Layer 6 of a small transformer language model trained on English Wikipedia (10 layers, counted from 0, width 96).
A neuron's activation on a vector x is SiLU(gate . x) times (in . x), where the dot is the dot product.
The model reads these tokens: "s" " a" " left" "-" "h" "and" "ed" " rel" "ief" " p" "it" "c" "her" "," " Ch" "o" "ate" " appear" "ed" " main" "ly" " in" " m" "atch" "up" "s" " against" " left" "-" "h" "and"

The vector x that enters this layer's MLP at each token. A number n stands for (n - 500) times 0.0081.
0 "s": 479 576 602 609 431 609 473 510 416 577 403 584 626 516 450 372 601 603 535 577 188 535 286 526 601 445 413 363 372 482 619 522 518 503 670 633 578 578 467 552 603 295 704 620 551 399 577 670 586 473 331 274 609 383 796 485 664 504 673 499 630 409 491 415 585 336 414 565 465 447 322 534 542 343 531 668 546 371 635 365 569 625 328 533 376 568 620 378 405 351 509 402 509 638 502 545
1 " a": 424 510 562 434 549 530 369 447 404 629 385 553 505 379 450 415 497 557 571 543 445 564 308 304 452 334 477 432 678 606 499 436 419 412 544 386 599 326 569 454 413 531 422 536 514 360 388 681 410 621 711 483 527 366 762 378 573 636 503 424 664 693 402 437 616 716 795 518 516 530 515 752 433 594 538 438 562 600 469 338 343 565 471 675 443 341 556 535 655 566 543 388 470 509 588 278
2 " left": 465 570 585 510 376 541 495 551 541 532 425 625 686 489 285 392 533 448 254 472 517 494 326 569 642 450 348 419 678 343 503 193 396 452 291 394 341 561 487 463 453 691 383 522 519 382 554 534 614 538 716 614 610 478 575 583 609 261 565 631 545 518 713 531 557 504 380 419 550 444 381 541 671 468 317 588 474 509 356 552 488 222 544 502 654 393 576 471 489 583 316 549 597 757 495 607
3 "-": 284 700 653 649 448 581 344 516 260 374 488 512 489 519 455 526 459 615 529 446 347 725 320 388 740 467 469 342 399 492 696 442 482 372 489 561 410 499 452 572 379 523 430 447 600 687 506 329 534 568 479 530 605 485 320 648 685 503 558 687 555 413 557 509 544 550 288 778 294 619 468 707 437 594 308 450 388 563 445 673 336 495 489 464 430 614 406 591 465 559 530 523 579 451 502 626
4 "h": 369 656 398 608 699 487 416 547 567 503 521 550 543 428 751 457 464 545 663 520 477 532 294 401 717 705 507 478 531 473 511 455 420 470 557 500 346 549 640 420 394 671 544 560 501 639 558 409 437 450 516 404 620 418 560 696 655 483 542 611 717 753 590 335 492 693 395 578 579 607 485 434 573 395 596 639 522 352 253 566 444 491 249 472 680 479 576 547 459 570 618 541 418 419 596 271
5 "and": 323 550 462 513 428 460 514 367 599 735 388 810 553 377 534 392 559 461 420 591 500 593 378 466 576 465 478 446 450 576 544 416 347 577 463 498 414 578 402 453 426 510 495 602 544 518 469 459 410 659 670 639 546 476 609 649 753 298 606 734 649 468 613 517 332 437 245 545 450 540 346 540 671 482 647 429 763 372 457 608 597 593 666 391 563 569 516 198 408 590 510 694 496 452 477 606
6 "ed": 502 630 650 580 444 576 411 456 538 673 340 533 579 461 554 343 606 347 477 418 423 534 319 574 574 266 534 428 469 477 687 330 477 431 367 389 479 435 311 646 611 548 556 528 384 585 506 483 528 666 418 441 519 502 795 586 680 471 613 446 442 639 619 518 678 591 503 496 389 515 339 635 547 615 501 640 559 277 423 686 636 540 622 348 502 474 552 344 595 538 582 420 632 394 535 592
7 " rel": 484 679 634 639 510 342 493 604 350 277 419 538 654 476 435 533 470 573 471 522 629 636 286 445 643 585 465 612 589 559 412 524 363 634 594 489 431 451 491 651 434 520 388 496 483 467 415 382 562 496 574 294 502 395 572 330 575 530 725 506 503 668 534 787 470 532 322 688 336 479 430 498 623 374 634 650 565 754 598 398 572 361 343 669 646 511 572 611 356 461 594 341 577 676 516 339
8 "ief": 675 676 626 483 492 441 432 444 399 425 545 621 569 511 521 354 568 619 383 349 516 495 153 601 667 474 610 440 468 472 729 324 441 367 297 407 562 470 637 639 486 488 544 345 470 523 402 511 463 451 647 535 561 469 565 608 745 478 684 497 583 466 658 653 449 428 321 612 380 394 542 591 463 508 413 476 618 362 431 410 493 391 448 616 532 470 577 391 322 700 624 404 745 606 598 714
9 " p": 390 588 460 558 553 471 481 647 380 393 374 399 555 305 686 301 431 590 660 423 474 417 243 413 688 685 441 692 544 555 494 383 421 531 560 525 556 402 527 506 401 611 364 568 437 427 405 389 453 484 576 581 519 468 429 509 490 514 597 659 629 624 388 532 538 706 567 434 311 419 400 660 625 409 584 643 402 635 379 448 548 462 328 649 328 349 303 717 322 583 604 511 559 550 595 423
10 "it": 671 503 504 640 586 678 546 447 438 443 404 662 443 495 480 293 417 572 519 438 474 495 332 473 278 464 539 478 436 544 757 558 533 347 491 439 537 479 546 441 490 410 254 769 570 503 466 385 458 684 536 603 555 202 444 666 471 536 425 386 582 705 608 331 516 279 242 714 480 486 366 596 547 418 565 460 501 564 541 375 539 423 442 544 549 336 288 685 527 693 372 375 597 552 529 596
11 "c": 650 620 509 678 458 594 587 526 188 530 374 486 529 349 661 514 625 450 455 421 387 491 556 485 503 462 584 450 418 541 601 587 509 457 398 517 553 526 591 245 482 439 236 522 635 481 515 335 668 501 549 355 579 523 420 531 449 601 430 665 650 480 552 575 850 421 194 722 333 421 355 502 636 302 353 382 393 498 423 433 465 487 389 452 430 380 390 618 552 557 602 414 624 365 600 387
12 "her": 679 723 456 646 394 605 407 514 468 670 394 618 532 511 553 436 549 400 186 387 496 443 356 546 576 569 497 574 389 407 690 379 424 370 388 551 578 569 414 416 415 454 344 456 503 544 480 411 576 419 315 680 457 586 612 411 682 325 492 633 680 544 599 452 288 344 164 466 395 648 518 510 492 379 340 489 474 324 481 515 359 481 472 643 417 564 726 339 464 349 360 426 562 588 662 560
13 ",": 712 363 425 540 606 531 407 439 446 431 246 534 732 342 532 516 476 632 618 414 423 460 434 478 523 175 381 527 600 505 660 395 419 232 478 514 565 394 587 558 564 578 494 388 510 472 497 574 480 570 402 452 637 433 759 464 560 544 572 396 556 492 426 611 499 569 641 474 592 624 571 719 535 505 534 500 647 503 501 469 438 541 460 539 383 586 569 436 460 516 596 512 622 566 524 246
14 " Ch": 358 435 596 646 574 360 449 558 504 437 461 593 445 521 672 520 446 527 654 542 457 192 484 705 760 751 304 505 516 430 364 660 500 460 639 448 446 457 642 401 397 525 529 541 477 789 311 375 392 596 577 431 540 412 460 536 665 438 420 471 583 610 585 543 462 423 524 413 392 400 570 624 497 486 461 541 578 580 512 465 533 503 308 568 556 328 556 679 468 602 545 584 481 622 456 282
15 "o": 484 506 584 297 289 593 441 496 363 505 531 538 282 389 534 503 297 614 864 337 434 586 556 427 458 567 570 563 568 322 491 685 640 541 535 536 407 498 492 477 714 767 839 481 382 600 412 387 416 537 663 687 671 319 547 360 528 543 635 501 463 641 470 378 468 417 513 406 530 491 266 506 554 528 634 445 612 505 530 455 633 537 416 412 485 429 401 517 312 568 609 412 362 571 559 516
16 "ate": 676 575 519 470 446 548 505 581 538 508 402 698 513 581 580 450 555 362 458 342 436 533 655 653 512 564 494 392 341 546 568 363 651 482 458 366 502 507 660 321 582 617 518 542 595 421 439 355 455 601 702 596 636 660 842 582 475 353 353 276 642 607 451 517 621 219 561 405 388 324 592 498 412 748 522 572 506 574 559 588 600 456 633 502 561 442 580 353 653 455 713 533 576 412 425 661
17 " appear": 500 564 526 497 566 475 499 506 443 398 415 691 532 464 544 342 404 461 465 462 395 404 469 498 576 381 488 524 597 690 477 204 400 489 314 479 491 497 572 502 471 437 288 555 408 610 261 589 510 406 530 251 444 554 496 379 557 500 654 439 707 640 399 303 173 375 523 568 463 429 471 452 553 534 434 557 679 561 445 549 735 348 324 571 404 529 626 282 486 307 555 416 446 653 742 428
18 "ed": 350 537 594 732 389 560 451 489 423 470 357 560 615 524 473 345 593 533 484 380 433 442 531 561 443 215 585 493 557 359 593 324 517 328 525 398 519 445 410 501 706 584 624 607 389 572 430 573 598 489 456 383 544 416 506 434 597 241 637 537 531 651 577 442 490 509 594 576 220 317 377 565 555 639 501 428 562 443 382 573 529 433 556 467 425 354 505 453 328 408 617 283 687 364 630 487
19 " main": 573 730 676 421 481 551 383 705 441 456 411 773 635 497 264 376 546 501 316 425 474 560 413 599 628 443 395 556 621 427 644 23 524 532 211 581 515 394 477 487 265 402 330 523 484 417 389 446 437 491 549 539 451 389 599 570 508 573 489 593 435 534 439 375 546 634 470 627 518 568 492 602 560 458 346 629 565 602 334 415 631 341 486 569 495 579 614 486 516 552 519 525 436 693 579 535
20 "ly": 643 620 650 702 583 566 545 548 506 539 392 536 705 538 466 233 549 569 320 451 506 517 455 616 654 427 550 520 582 409 740 302 329 484 273 400 461 378 462 463 654 523 437 449 424 493 366 492 525 612 571 315 606 242 631 482 890 433 581 377 698 529 407 422 653 504 323 463 387 712 588 500 462 561 398 366 486 464 602 585 601 386 381 536 524 464 547 399 427 399 504 404 550 524 559 394
21 " in": 413 374 526 529 521 549 312 559 392 496 404 470 529 466 555 443 406 588 391 557 476 463 491 445 609 135 340 404 634 474 390 339 430 431 387 408 520 310 501 528 514 460 419 392 532 508 345 676 378 438 541 465 595 516 791 369 483 469 576 470 552 668 411 479 656 561 588 553 503 487 511 590 561 643 400 513 618 599 565 413 369 440 412 631 491 366 520 515 612 560 479 515 601 619 369 461
22 " m": 276 514 602 607 682 391 413 628 578 389 476 451 665 291 558 409 426 615 699 499 383 432 280 482 546 682 341 577 690 604 407 450 532 415 537 523 484 513 593 443 491 634 623 492 506 543 603 415 498 475 606 512 647 480 486 635 428 501 607 670 563 560 338 565 463 628 569 431 324 502 461 577 610 201 426 726 466 522 480 524 536 494 487 636 377 194 453 476 483 477 589 655 507 563 692 354
23 "atch": 405 601 547 455 400 574 448 455 483 474 417 674 913 398 578 345 486 559 450 671 516 379 582 612 589 380 439 294 498 522 602 252 483 489 438 519 544 640 597 391 511 645 369 430 499 507 524 684 408 568 676 591 466 486 488 608 605 517 603 464 620 484 674 609 275 264 347 541 389 506 601 600 576 457 368 474 546 457 597 708 515 429 590 549 519 224 444 321 373 431 530 406 486 529 567 553
24 "up": 315 591 476 492 318 514 513 547 417 390 388 604 721 383 464 448 564 523 350 409 301 644 421 333 601 429 547 466 404 383 491 532 707 337 547 271 622 564 603 476 473 784 453 405 503 542 469 630 554 504 469 434 322 395 616 530 600 560 677 536 653 492 480 604 475 473 459 514 318 361 601 403 548 447 291 442 589 443 259 606 780 588 613 471 275 444 527 456 567 666 470 341 507 499 295 603
25 "s": 507 379 451 625 387 546 523 551 529 617 407 588 569 597 552 395 509 673 359 371 364 395 328 518 596 377 411 427 354 428 792 326 582 573 642 605 658 663 506 449 634 315 584 555 608 554 648 569 589 381 492 401 488 334 712 488 496 551 485 495 730 507 532 546 364 496 439 443 166 532 434 482 581 397 518 553 492 617 391 399 682 343 474 490 371 466 558 426 416 275 376 366 606 536 578 595
26 " against": 520 393 488 479 426 602 329 489 480 619 505 484 690 505 452 409 391 664 368 535 473 470 470 477 703 160 338 453 598 432 528 403 480 419 433 397 501 399 492 500 529 578 322 405 445 404 404 695 427 490 582 515 635 468 801 408 664 420 581 547 502 626 564 525 632 471 613 441 426 489 434 707 650 650 420 470 576 519 399 388 447 470 523 606 480 384 596 471 532 453 543 604 586 573 415 534
27 " left": 405 613 639 574 377 560 469 535 503 507 341 647 713 543 353 445 542 449 322 524 440 479 418 600 729 347 322 501 632 393 482 268 426 427 228 474 383 548 596 390 454 674 400 480 474 469 501 515 662 617 701 582 592 442 656 583 524 203 610 631 557 502 715 561 528 572 499 418 510 406 314 481 622 421 323 647 419 529 419 568 591 283 536 568 670 424 573 490 485 538 359 484 564 690 484 595
28 "-": 263 696 613 621 457 554 345 592 311 353 454 549 484 576 531 524 475 590 496 469 328 721 351 357 752 454 433 333 418 495 632 457 455 326 336 663 354 481 458 492 371 580 417 417 557 609 551 323 592 604 427 568 620 434 322 704 678 424 529 675 568 418 554 495 502 565 283 735 297 601 448 705 491 547 358 480 379 578 433 658 391 545 437 488 469 616 409 640 398 543 549 491 495 474 513 587
29 "h": 333 634 376 578 741 500 467 661 610 524 520 608 602 484 729 414 454 544 594 606 507 521 351 446 736 699 411 427 481 451 530 471 378 514 467 505 309 539 662 441 360 645 579 510 531 568 633 381 451 442 517 400 602 509 588 665 671 369 535 587 667 728 631 402 456 646 378 561 465 646 420 388 575 443 669 584 507 391 280 579 477 562 283 503 632 547 543 591 506 554 554 539 362 449 588 288
30 "and": 152 632 450 463 412 526 611 565 589 581 416 753 653 440 558 535 537 520 469 542 425 570 383 428 638 494 499 417 353 654 562 451 318 503 534 452 448 490 488 527 435 549 482 543 531 613 449 447 439 593 717 706 540 455 648 635 694 249 637 672 601 503 573 543 297 476 348 651 434 449 240 500 650 461 601 445 706 368 453 676 596 559 712 407 555 542 413 292 465 542 446 644 548 432 439 551

Each question shows the input weights of one neuron of the MLP. A number n stands for (n - 500) times 0.0012.

n70 gate: 760 357 416 582 606 547 585 519 497 533 588 425 569 415 503 572 601 594 510 565 702 475 438 557 652 557 544 316 503 465 529 635 525 468 326 510 601 335 522 503 442 588 556 427 332 690 608 321 490 545 394 660 605 564 621 542 149 582 522 617 494 734 429 394 407 392 469 405 657 407 451 526 460 566 578 442 367 660 570 522 538 529 619 518 552 497 538 497 392 711 480 547 546 358 428 639
n70 in: 555 417 512 585 481 476 459 664 600 355 556 482 643 364 478 415 494 678 558 422 515 590 614 652 488 539 633 482 375 426 437 458 473 521 524 451 479 476 626 434 817 560 350 433 407 534 497 589 565 373 356 364 553 522 440 611 461 467 189 491 476 512 364 364 485 342 438 391 585 528 478 497 482 510 515 598 581 550 518 435 583 450 365 629 656 665 458 424 639 392 469 530 773 573 310 533
It fires most on token 16 "ate"

n137 gate: 528 444 485 405 497 431 568 360 525 561 295 527 497 589 484 625 415 576 295 745 467 557 548 515 572 542 628 512 442 372 265 408 610 772 446 438 628 530 506 564 425 415 518 611 485 553 446 543 519 619 418 546 482 357 519 472 581 466 530 607 543 454 569 531 553 683 228 554 658 456 309 472 557 382 649 380 572 605 497 395 509 269 494 616 578 491 515 488 533 658 370 476 635 546 691 598
n137 in: 594 389 584 579 228 433 625 584 509 391 453 590 494 534 580 610 544 340 400 531 525 614 469 438 453 521 393 592 429 471 456 514 584 545 603 520 571 517 475 874 620 452 469 358 525 592 610 446 509 529 592 401 436 402 661 610 555 523 553 387 596 557 561 558 603 478 481 467 461 581 526 433 556 222 551 550 536 439 551 475 654 422 418 577 448 560 590 429 633 649 506 407 591 602 598 463
It fires most on token 7 " rel"

n122 gate: 561 480 771 454 603 491 417 397 467 551 521 452 627 506 301 380 426 500 550 384 656 520 491 451 398 606 425 460 437 655 399 446 408 560 557 656 642 562 617 563 602 526 469 529 421 547 635 421 485 312 457 537 604 576 530 567 441 537 594 678 399 627 452 374 532 461 517 503 526 316 607 503 565 596 534 657 661 483 272 525 360 594 467 611 441 431 469 433 483 570 236 583 508 586 489 486
n122 in: 437 367 668 402 468 486 511 596 571 336 417 580 397 480 593 597 488 423 436 500 419 404 319 577 382 400 431 526 612 497 551 466 466 572 415 497 511 528 608 517 328 600 460 307 455 386 402 581 442 494 355 483 500 451 420 597 539 432 339 540 285 425 536 436 625 315 497 645 389 596 503 609 438 605 511 492 351 559 627 399 419 602 558 372 562 391 679 558 385 494 642 432 466 414 713 457
On which token does it fire most, and how strongly? 19 " main", at about 0.75

n72 gate: 404 527 500 505 428 489 563 619 418 531 486 586 415 519 557 598 683 633 420 441 331 508 513 522 513 457 598 443 538 472 576 467 343 486 508 588 592 653 489 600 279 508 400 462 521 469 564 456 478 364 583 429 449 425 274 503 601 432 401 372 465 688 627 352 555 505 484 444 579 542 503 587 468 799 546 572 674 553 423 417 437 608 492 489 687 360 478 550 463 494 584 484 505 636 430 429
n72 in: 616 705 512 707 503 667 611 609 490 405 442 509 444 581 391 288 481 475 430 500 524 531 747 553 543 530 425 333 437 407 633 584 631 387 620 456 382 531 578 459 656 627 519 450 503 478 466 462 433 458 441 491 662 583 442 455 427 534 420 497 629 346 439 420 519 592 500 561 475 411 526 571 460 418 419 506 580 479 730 610 544 570 346 542 304 686 456 543 469 389 594 244 534 418 568 152
It fires most on token 28 "-"

n82 gate: 489 506 577 457 602 706 426 602 621 566 571 602 554 514 644 426 597 531 627 365 367 525 469 426 668 382 657 460 641 351 553 503 674 454 539 514 569 359 489 420 520 537 472 477 508 366 598 254 576 509 404 457 626 491 527 503 458 563 494 394 678 449 547 494 538 438 377 442 514 491 441 474 466 518 324 478 553 427 500 458 364 602 616 583 705 509 554 300 542 781 535 605 534 514 577 469
n82 in: 464 421 614 479 321 566 520 592 469 440 332 338 681 593 481 437 569 410 427 461 339 551 568 587 577 749 554 357 482 546 500 416 665 446 396 412 383 735 629 458 396 476 485 479 503 491 609 491 454 586 431 500 627 497 544 491 742 536 506 406 355 503 444 552 631 470 494 450 530 663 560 634 542 393 554 456 562 544 543 367 543 503 693 488 602 606 539 190 524 469 478 428 653 306 449 536
Its two highest activations, in order, are on tokens 16 "ate", 6 "ed"

n94 gate: 440 454 418 429 573 461 599 561 547 506 462 477 580 460 485 565 476 463 477 449 431 466 494 546 430 600 423 593 262 468 284 648 367 315 511 552 572 463 494 440 494 418 370 457 424 363 414 523 480 529 404 494 570 512 302 416 338 415 385 517 529 520 572 675 405 461 581 550 494 471 613 474 672 375 406 428 604 539 641 318 719 436 630 445 693 454 508 506 595 474 544 693 547 323 342 457
n94 in: 630 570 550 465 643 506 552 348 575 497 458 491 551 506 480 478 585 443 628 656 460 237 469 551 578 614 484 538 535 584 556 342 547 190 378 506 488 462 465 361 439 465 397 579 534 526 571 455 664 458 394 509 500 413 716 455 655 446 550 633 513 354 602 568 442 364 494 420 645 500 536 445 378 560 478 577 407 519 366 432 100 342 589 469 386 261 409 383 432 295 497 569 534 611 431 544
On which token does it fire most, and how strongly? 15 "o", at about 0.61

n145 gate: 386 744 473 362 315 591 644 447 418 580 396 339 433 607 329 555 339 722 407 500 542 370 506 524 548 675 378 448 448 425 506 534 378 534 621 402 542 518 515 607 677 415 506 528 660 372 491 512 541 444 382 598 464 453 389 541 536 567 633 506 500 377 658 434 512 551 440 581 399 406 405 393 379 487 451 461 461 443 549 311 562 606 390 568 660 663 753 681 482 460 462 390 575 549 494 362
n145 in: 568 462 430 424 664 527 396 517 391 599 548 457 451 332 537 508 503 600 599 591 271 556 364 421 527 417 497 457 571 511 508 595 538 470 594 563 576 503 575 403 497 417 586 582 404 508 606 558 492 395 411 576 553 373 393 547 503 362 388 457 674 484 545 603 643 519 527 635 640 608 508 483 468 497 470 471 409 715 508 471 305 481 497 358 425 585 452 495 627 308 394 589 322 427 409 465
On which token does it fire most, and how strongly? 0 "s", at about 2.4

n130 gate: 612 619 522 419 277 617 440 345 429 513 574 518 379 463 395 472 545 512 648 577 461 365 380 394 570 431 419 583 516 475 445 395 401 609 715 297 584 356 608 401 412 407 429 562 479 449 497 440 655 306 251 444 372 465 490 570 506 243 417 419 647 497 430 297 469 348 470 558 602 373 439 426 405 468 478 454 338 409 475 543 447 516 491 482 379 503 373 657 488 604 744 565 430 575 408 575
n130 in: 281 417 410 696 407 430 541 705 561 468 628 486 384 573 551 424 406 489 466 371 508 483 520 398 533 551 424 503 409 549 233 365 523 695 497 489 596 567 489 336 523 455 578 563 497 529 475 566 422 459 240 483 378 664 435 480 561 461 478 534 500 540 442 564 543 517 528 668 506 330 541 605 464 373 438 464 383 458 537 406 577 523 399 582 454 634 579 599 398 589 523 469 630 384 629 350
It fires most on token 9 " p"

n80 gate: 513 446 600 528 597 525 624 494 646 402 432 403 371 384 437 343 402 622 787 301 619 531 556 591 667 443 384 404 147 741 552 553 444 641 481 579 509 534 366 440 417 409 469 456 441 519 466 494 618 584 609 456 401 570 314 558 482 484 475 472 472 525 506 490 481 414 457 350 372 417 471 685 509 477 475 555 531 306 446 337 580 542 485 616 329 288 647 509 522 561 519 625 494 557 631 616
n80 in: 445 187 588 494 335 515 275 640 538 290 368 427 704 491 503 500 472 567 546 413 465 620 491 439 234 610 381 600 534 568 408 600 491 518 744 500 447 325 554 536 556 554 473 479 509 428 586 562 565 366 485 500 336 426 465 410 583 212 578 485 421 537 571 615 386 542 539 482 363 410 510 456 645 490 376 539 494 405 377 518 599 500 370 335 447 466 588 598 530 506 475 500 425 485 524 439
On which three tokens does it fire most, strongest first? 22 " m", 9 " p", 14 " Ch"

n53 gate: 631 528 568 391 522 430 628 405 295 413 516 445 565 565 425 571 794 460 688 509 455 356 454 503 546 353 383 540 522 506 535 441 423 515 396 435 533 491 617 488 707 555 313 621 482 481 473 575 349 491 371 500 442 560 497 544 570 571 515 568 590 404 485 500 525 382 461 645 451 469 423 376 433 222 589 621 606 718 575 358 390 759 350 551 446 466 475 599 597 318 653 555 328 395 531 416
n53 in: 529 490 468 529 450 814 531 397 560 534 520 609 425 481 746 675 564 526 609 583 513 516 532 461 602 390 461 494 432 662 466 629 280 549 471 516 572 490 387 578 464 397 423 340 516 586 380 421 394 450 478 536 319 516 631 517 484 603 551 601 341 542 392 357 467 452 430 453 261 678 389 597 474 575 345 408 490 513 383 567 572 765 500 387 550 585 722 469 284 464 433 597 643 503 719 711
It fires most on token 17 " appear"

n176 gate: 608 503 546 582 625 442 461 476 422 239 530 353 474 552 380 387 452 529 358 365 297 609 414 477 248 488 500 529 304 342 437 419 390 547 644 629 480 503 462 639 553 535 497 494 509 366 591 409 524 378 512 608 563 488 319 384 443 578 517 503 366 392 557 449 686 506 506 281 471 488 452 449 431 384 491 469 474 494 424 646 482 622 624 559 324 356 593 559 360 447 524 538 534 456 546 459
n176 in: 349 222 637 451 375 394 435 500 351 519 544 500 528 521 432 622 484 457 540 533 506 473 527 613 563 497 735 497 503 719 462 476 665 430 482 599 524 500 442 430 463 473 470 565 464 503 473 410 503 597 476 353 623 634 662 469 452 231 597 442 629 405 333 381 519 458 380 557 549 562 484 658 606 612 619 605 521 692 284 416 531 378 542 292 597 586 549 438 410 488 547 378 719 537 506 592
It fires most on token 18 "ed"

n128 gate: 506 567 506 578 541 666 447 518 362 542 664 417 503 604 397 488 566 419 503 526 626 583 471 335 543 423 546 417 422 556 467 419 494 405 409 299 452 334 534 526 471 405 640 503 340 373 483 591 415 399 540 558 440 544 473 479 557 385 431 541 503 401 604 441 216 588 424 596 546 630 479 595 403 621 353 432 580 293 791 466 327 385 436 556 399 456 578 466 347 629 464 439 500 474 534 445
n128 in: 515 576 638 421 444 524 543 635 444 346 404 590 512 527 627 618 488 602 384 494 480 399 509 367 598 564 587 440 412 506 560 428 572 566 402 524 547 515 359 572 567 446 563 685 473 534 441 668 491 577 407 741 533 466 384 448 515 458 569 388 379 630 412 503 420 518 565 244 401 500 713 590 491 519 518 574 494 441 382 713 509 522 497 345 447 667 455 532 630 261 241 617 530 548 392 295
On which token does it fire most, and how strongly? 12 "her", at about 1.7

n12 gate: 479 479 509 344 704 372 480 518 494 647 358 570 565 623 327 474 597 585 494 425 403 494 532 394 569 537 345 369 535 395 323 523 523 468 474 828 648 396 313 406 467 480 375 530 694 434 503 568 413 572 535 553 417 578 390 389 589 403 544 541 462 418 474 608 539 417 509 454 392 357 454 721 633 583 494 506 558 486 473 512 556 563 668 625 518 485 500 500 560 542 485 579 730 509 413 359
n12 in: 641 533 520 538 476 422 601 563 400 460 563 360 529 348 568 485 655 532 509 706 602 483 329 773 586 453 500 456 506 479 646 409 453 459 529 553 602 187 509 342 586 480 642 382 468 482 431 453 455 647 462 570 500 500 618 572 577 515 471 435 474 576 523 464 464 494 534 377 550 455 607 431 370 460 459 563 324 489 589 506 497 557 526 497 295 441 436 363 385 295 494 389 701 685 401 477
It fires most on token 13 ","

n8 gate: 680 610 492 479 443 518 469 478 406 400 359 564 564 521 520 447 605 407 332 524 484 468 547 447 413 625 561 505 567 454 547 439 588 511 513 473 508 550 625 631 497 558 704 497 584 344 555 492 288 410 601 484 380 611 528 424 497 455 392 634 607 532 432 628 356 387 427 539 481 361 436 450 471 366 487 411 613 448 680 581 289 598 544 645 530 435 415 510 440 503 492 433 521 680 473 398
n8 in: 315 424 490 523 540 416 427 517 442 527 296 647 599 513 580 484 561 389 540 412 459 594 753 490 542 559 349 673 536 403 486 559 654 605 380 500 567 494 500 693 306 536 572 394 542 295 458 513 346 362 451 477 419 510 572 416 336 448 578 510 728 467 587 621 320 400 387 494 621 564 384 629 383 442 490 561 374 320 493 532 403 510 694 305 652 503 435 513 461 824 497 684 674 573 614 520
Its two highest activations, in order, are on tokens 23 "atch", 12 "her"

n183 gate: 749 509 543 460 444 364 334 703 384 509 438 497 494 451 449 632 592 494 223 582 598 617 412 370 398 585 626 400 494 400 395 583 623 512 676 396 383 392 729 394 447 517 665 413 514 582 388 375 635 606 469 466 463 444 378 368 517 529 455 486 486 558 405 379 681 556 582 551 403 395 614 524 585 518 563 469 542 537 410 511 631 491 383 461 535 436 469 483 542 488 452 460 548 546 471 586
n183 in: 479 567 440 643 488 350 503 646 535 440 437 461 543 633 561 485 550 394 432 656 282 314 752 582 452 362 524 575 497 463 557 400 672 366 587 323 583 449 407 633 438 609 503 662 455 537 456 475 512 581 509 476 488 552 528 447 358 530 572 366 686 640 352 599 494 467 574 686 470 583 440 534 512 513 603 390 455 387 604 417 463 522 518 588 556 402 533 423 776 482 600 694 420 674 551 394
It fires most on token 16 "ate"

n1 gate: 569 283 505 336 542 621 455 564 520 600 477 581 740 522 569 394 652 432 508 411 460 648 530 664 524 598 508 535 349 458 443 443 435 546 683 374 426 651 584 389 494 484 476 390 476 433 234 409 536 545 424 486 524 492 534 586 575 470 511 522 484 448 580 517 561 364 548 511 527 392 443 511 586 469 543 548 521 377 420 444 522 558 442 495 567 382 519 534 241 340 458 497 663 475 500 448
n1 in: 448 436 406 347 562 605 420 333 405 515 610 440 434 491 418 646 467 686 497 435 603 596 514 468 511 561 448 503 569 658 607 523 471 497 483 711 606 523 574 566 550 426 429 532 458 509 548 634 556 553 491 388 528 494 610 218 618 423 503 319 630 644 480 394 244 627 503 461 334 535 482 521 528 377 420 483 489 480 572 382 451 509 586 623 574 477 580 598 669 733 639 520 590 529 566 546
It fires most on token 26 " against"

n190 gate: 608 374 526 529 515 558 556 586 349 488 467 451 377 436 669 582 596 538 367 569 528 693 523 684 523 506 483 564 453 464 449 637 596 474 440 588 432 399 436 570 530 465 500 518 345 512 389 589 491 342 563 512 551 402 533 717 529 538 327 544 482 646 656 506 305 580 434 480 549 556 503 506 391 594 625 585 747 563 421 280 438 429 407 370 602 600 503 565 631 453 690 558 600 316 431 480
n190 in: 470 453 702 607 422 628 529 391 514 243 500 411 480 590 286 533 445 417 716 421 380 487 539 560 690 444 234 447 356 524 559 596 656 440 470 644 345 391 626 620 476 513 500 738 487 534 471 436 480 374 549 483 533 405 524 473 474 580 250 620 457 577 523 613 750 686 334 598 480 520 403 579 187 570 437 536 431 507 564 529 456 388 490 374 411 379 543 487 314 557 348 580 366 453 609 457
It fires most on token 14 " Ch"

n38 gate: 506 383 593 483 326 500 571 488 547 465 619 489 443 607 348 314 573 326 500 416 338 606 436 452 567 521 320 436 307 589 447 407 480 579 372 440 470 472 579 455 555 609 620 551 542 359 511 554 537 451 584 551 423 310 477 361 564 576 595 534 537 446 605 387 626 389 318 522 416 437 512 672 366 429 508 475 653 301 554 511 403 431 407 369 607 378 393 459 547 466 541 565 475 611 464 418
n38 in: 272 458 512 389 476 420 348 540 617 547 525 420 485 408 497 515 716 375 367 515 384 414 311 560 529 437 336 527 371 558 609 414 476 587 479 593 462 547 542 488 433 690 550 443 441 421 293 406 363 500 645 569 433 691 590 515 430 363 453 515 641 536 555 280 424 274 480 558 539 345 478 503 391 531 411 433 500 529 545 409 446 460 324 459 558 398 467 375 553 473 478 351 436 614 337 662
On which token does it fire most, and how strongly? 2 " left", at about 4.4

n29 gate: 531 440 451 431 481 543 545 440 458 471 676 494 590 540 569 435 548 429 481 512 536 534 601 348 622 437 292 466 444 440 648 447 633 596 411 350 494 509 658 404 513 373 608 203 463 357 436 456 449 532 438 739 582 544 516 481 384 519 405 569 537 544 643 341 468 485 397 652 658 671 558 500 724 409 655 530 576 518 500 451 421 814 476 639 481 644 349 412 537 478 429 444 610 494 722 400
n29 in: 515 620 544 611 616 423 322 466 701 572 451 542 593 470 465 515 679 375 664 287 312 589 500 548 556 491 586 467 446 430 519 500 583 327 423 536 567 438 494 554 336 610 402 668 574 512 337 467 546 421 231 446 485 436 519 585 322 464 432 377 644 347 488 476 488 556 407 346 473 603 602 423 406 509 616 558 518 593 401 602 597 500 407 593 411 539 527 378 532 761 552 432 433 470 553 590
On which three tokens does it fire most, strongest first? 12 "her", 29 "h", 13 ","

n77 gate: 468 500 577 562 329 561 428 516 233 579 411 567 573 290 480 540 634 396 593 532 555 699 412 481 516 255 446 463 432 599 349 575 452 699 532 338 510 431 433 352 464 586 449 527 569 442 595 593 410 558 463 473 566 604 511 473 445 519 574 352 592 565 500 519 429 503 453 434 631 508 408 428 391 390 471 589 439 566 386 497 525 415 385 534 572 486 586 427 616 519 547 385 489 616 511 584
n77 in: 503 535 330 599 661 555 480 550 497 585 596 546 506 538 503 576 524 500 456 411 255 477 580 427 534 583 352 543 538 592 572 567 514 378 333 594 449 486 549 480 689 465 664 398 629 411 418 403 340 482 650 636 440 562 654 539 511 558 480 404 459 346 483 551 356 583 611 355 462 512 479 569 509 427 624 361 577 494 532 580 547 497 551 647 273 263 483 497 497 621 647 265 537 515 523 392
On which token does it fire most, and how strongly? 1 " a", at about 3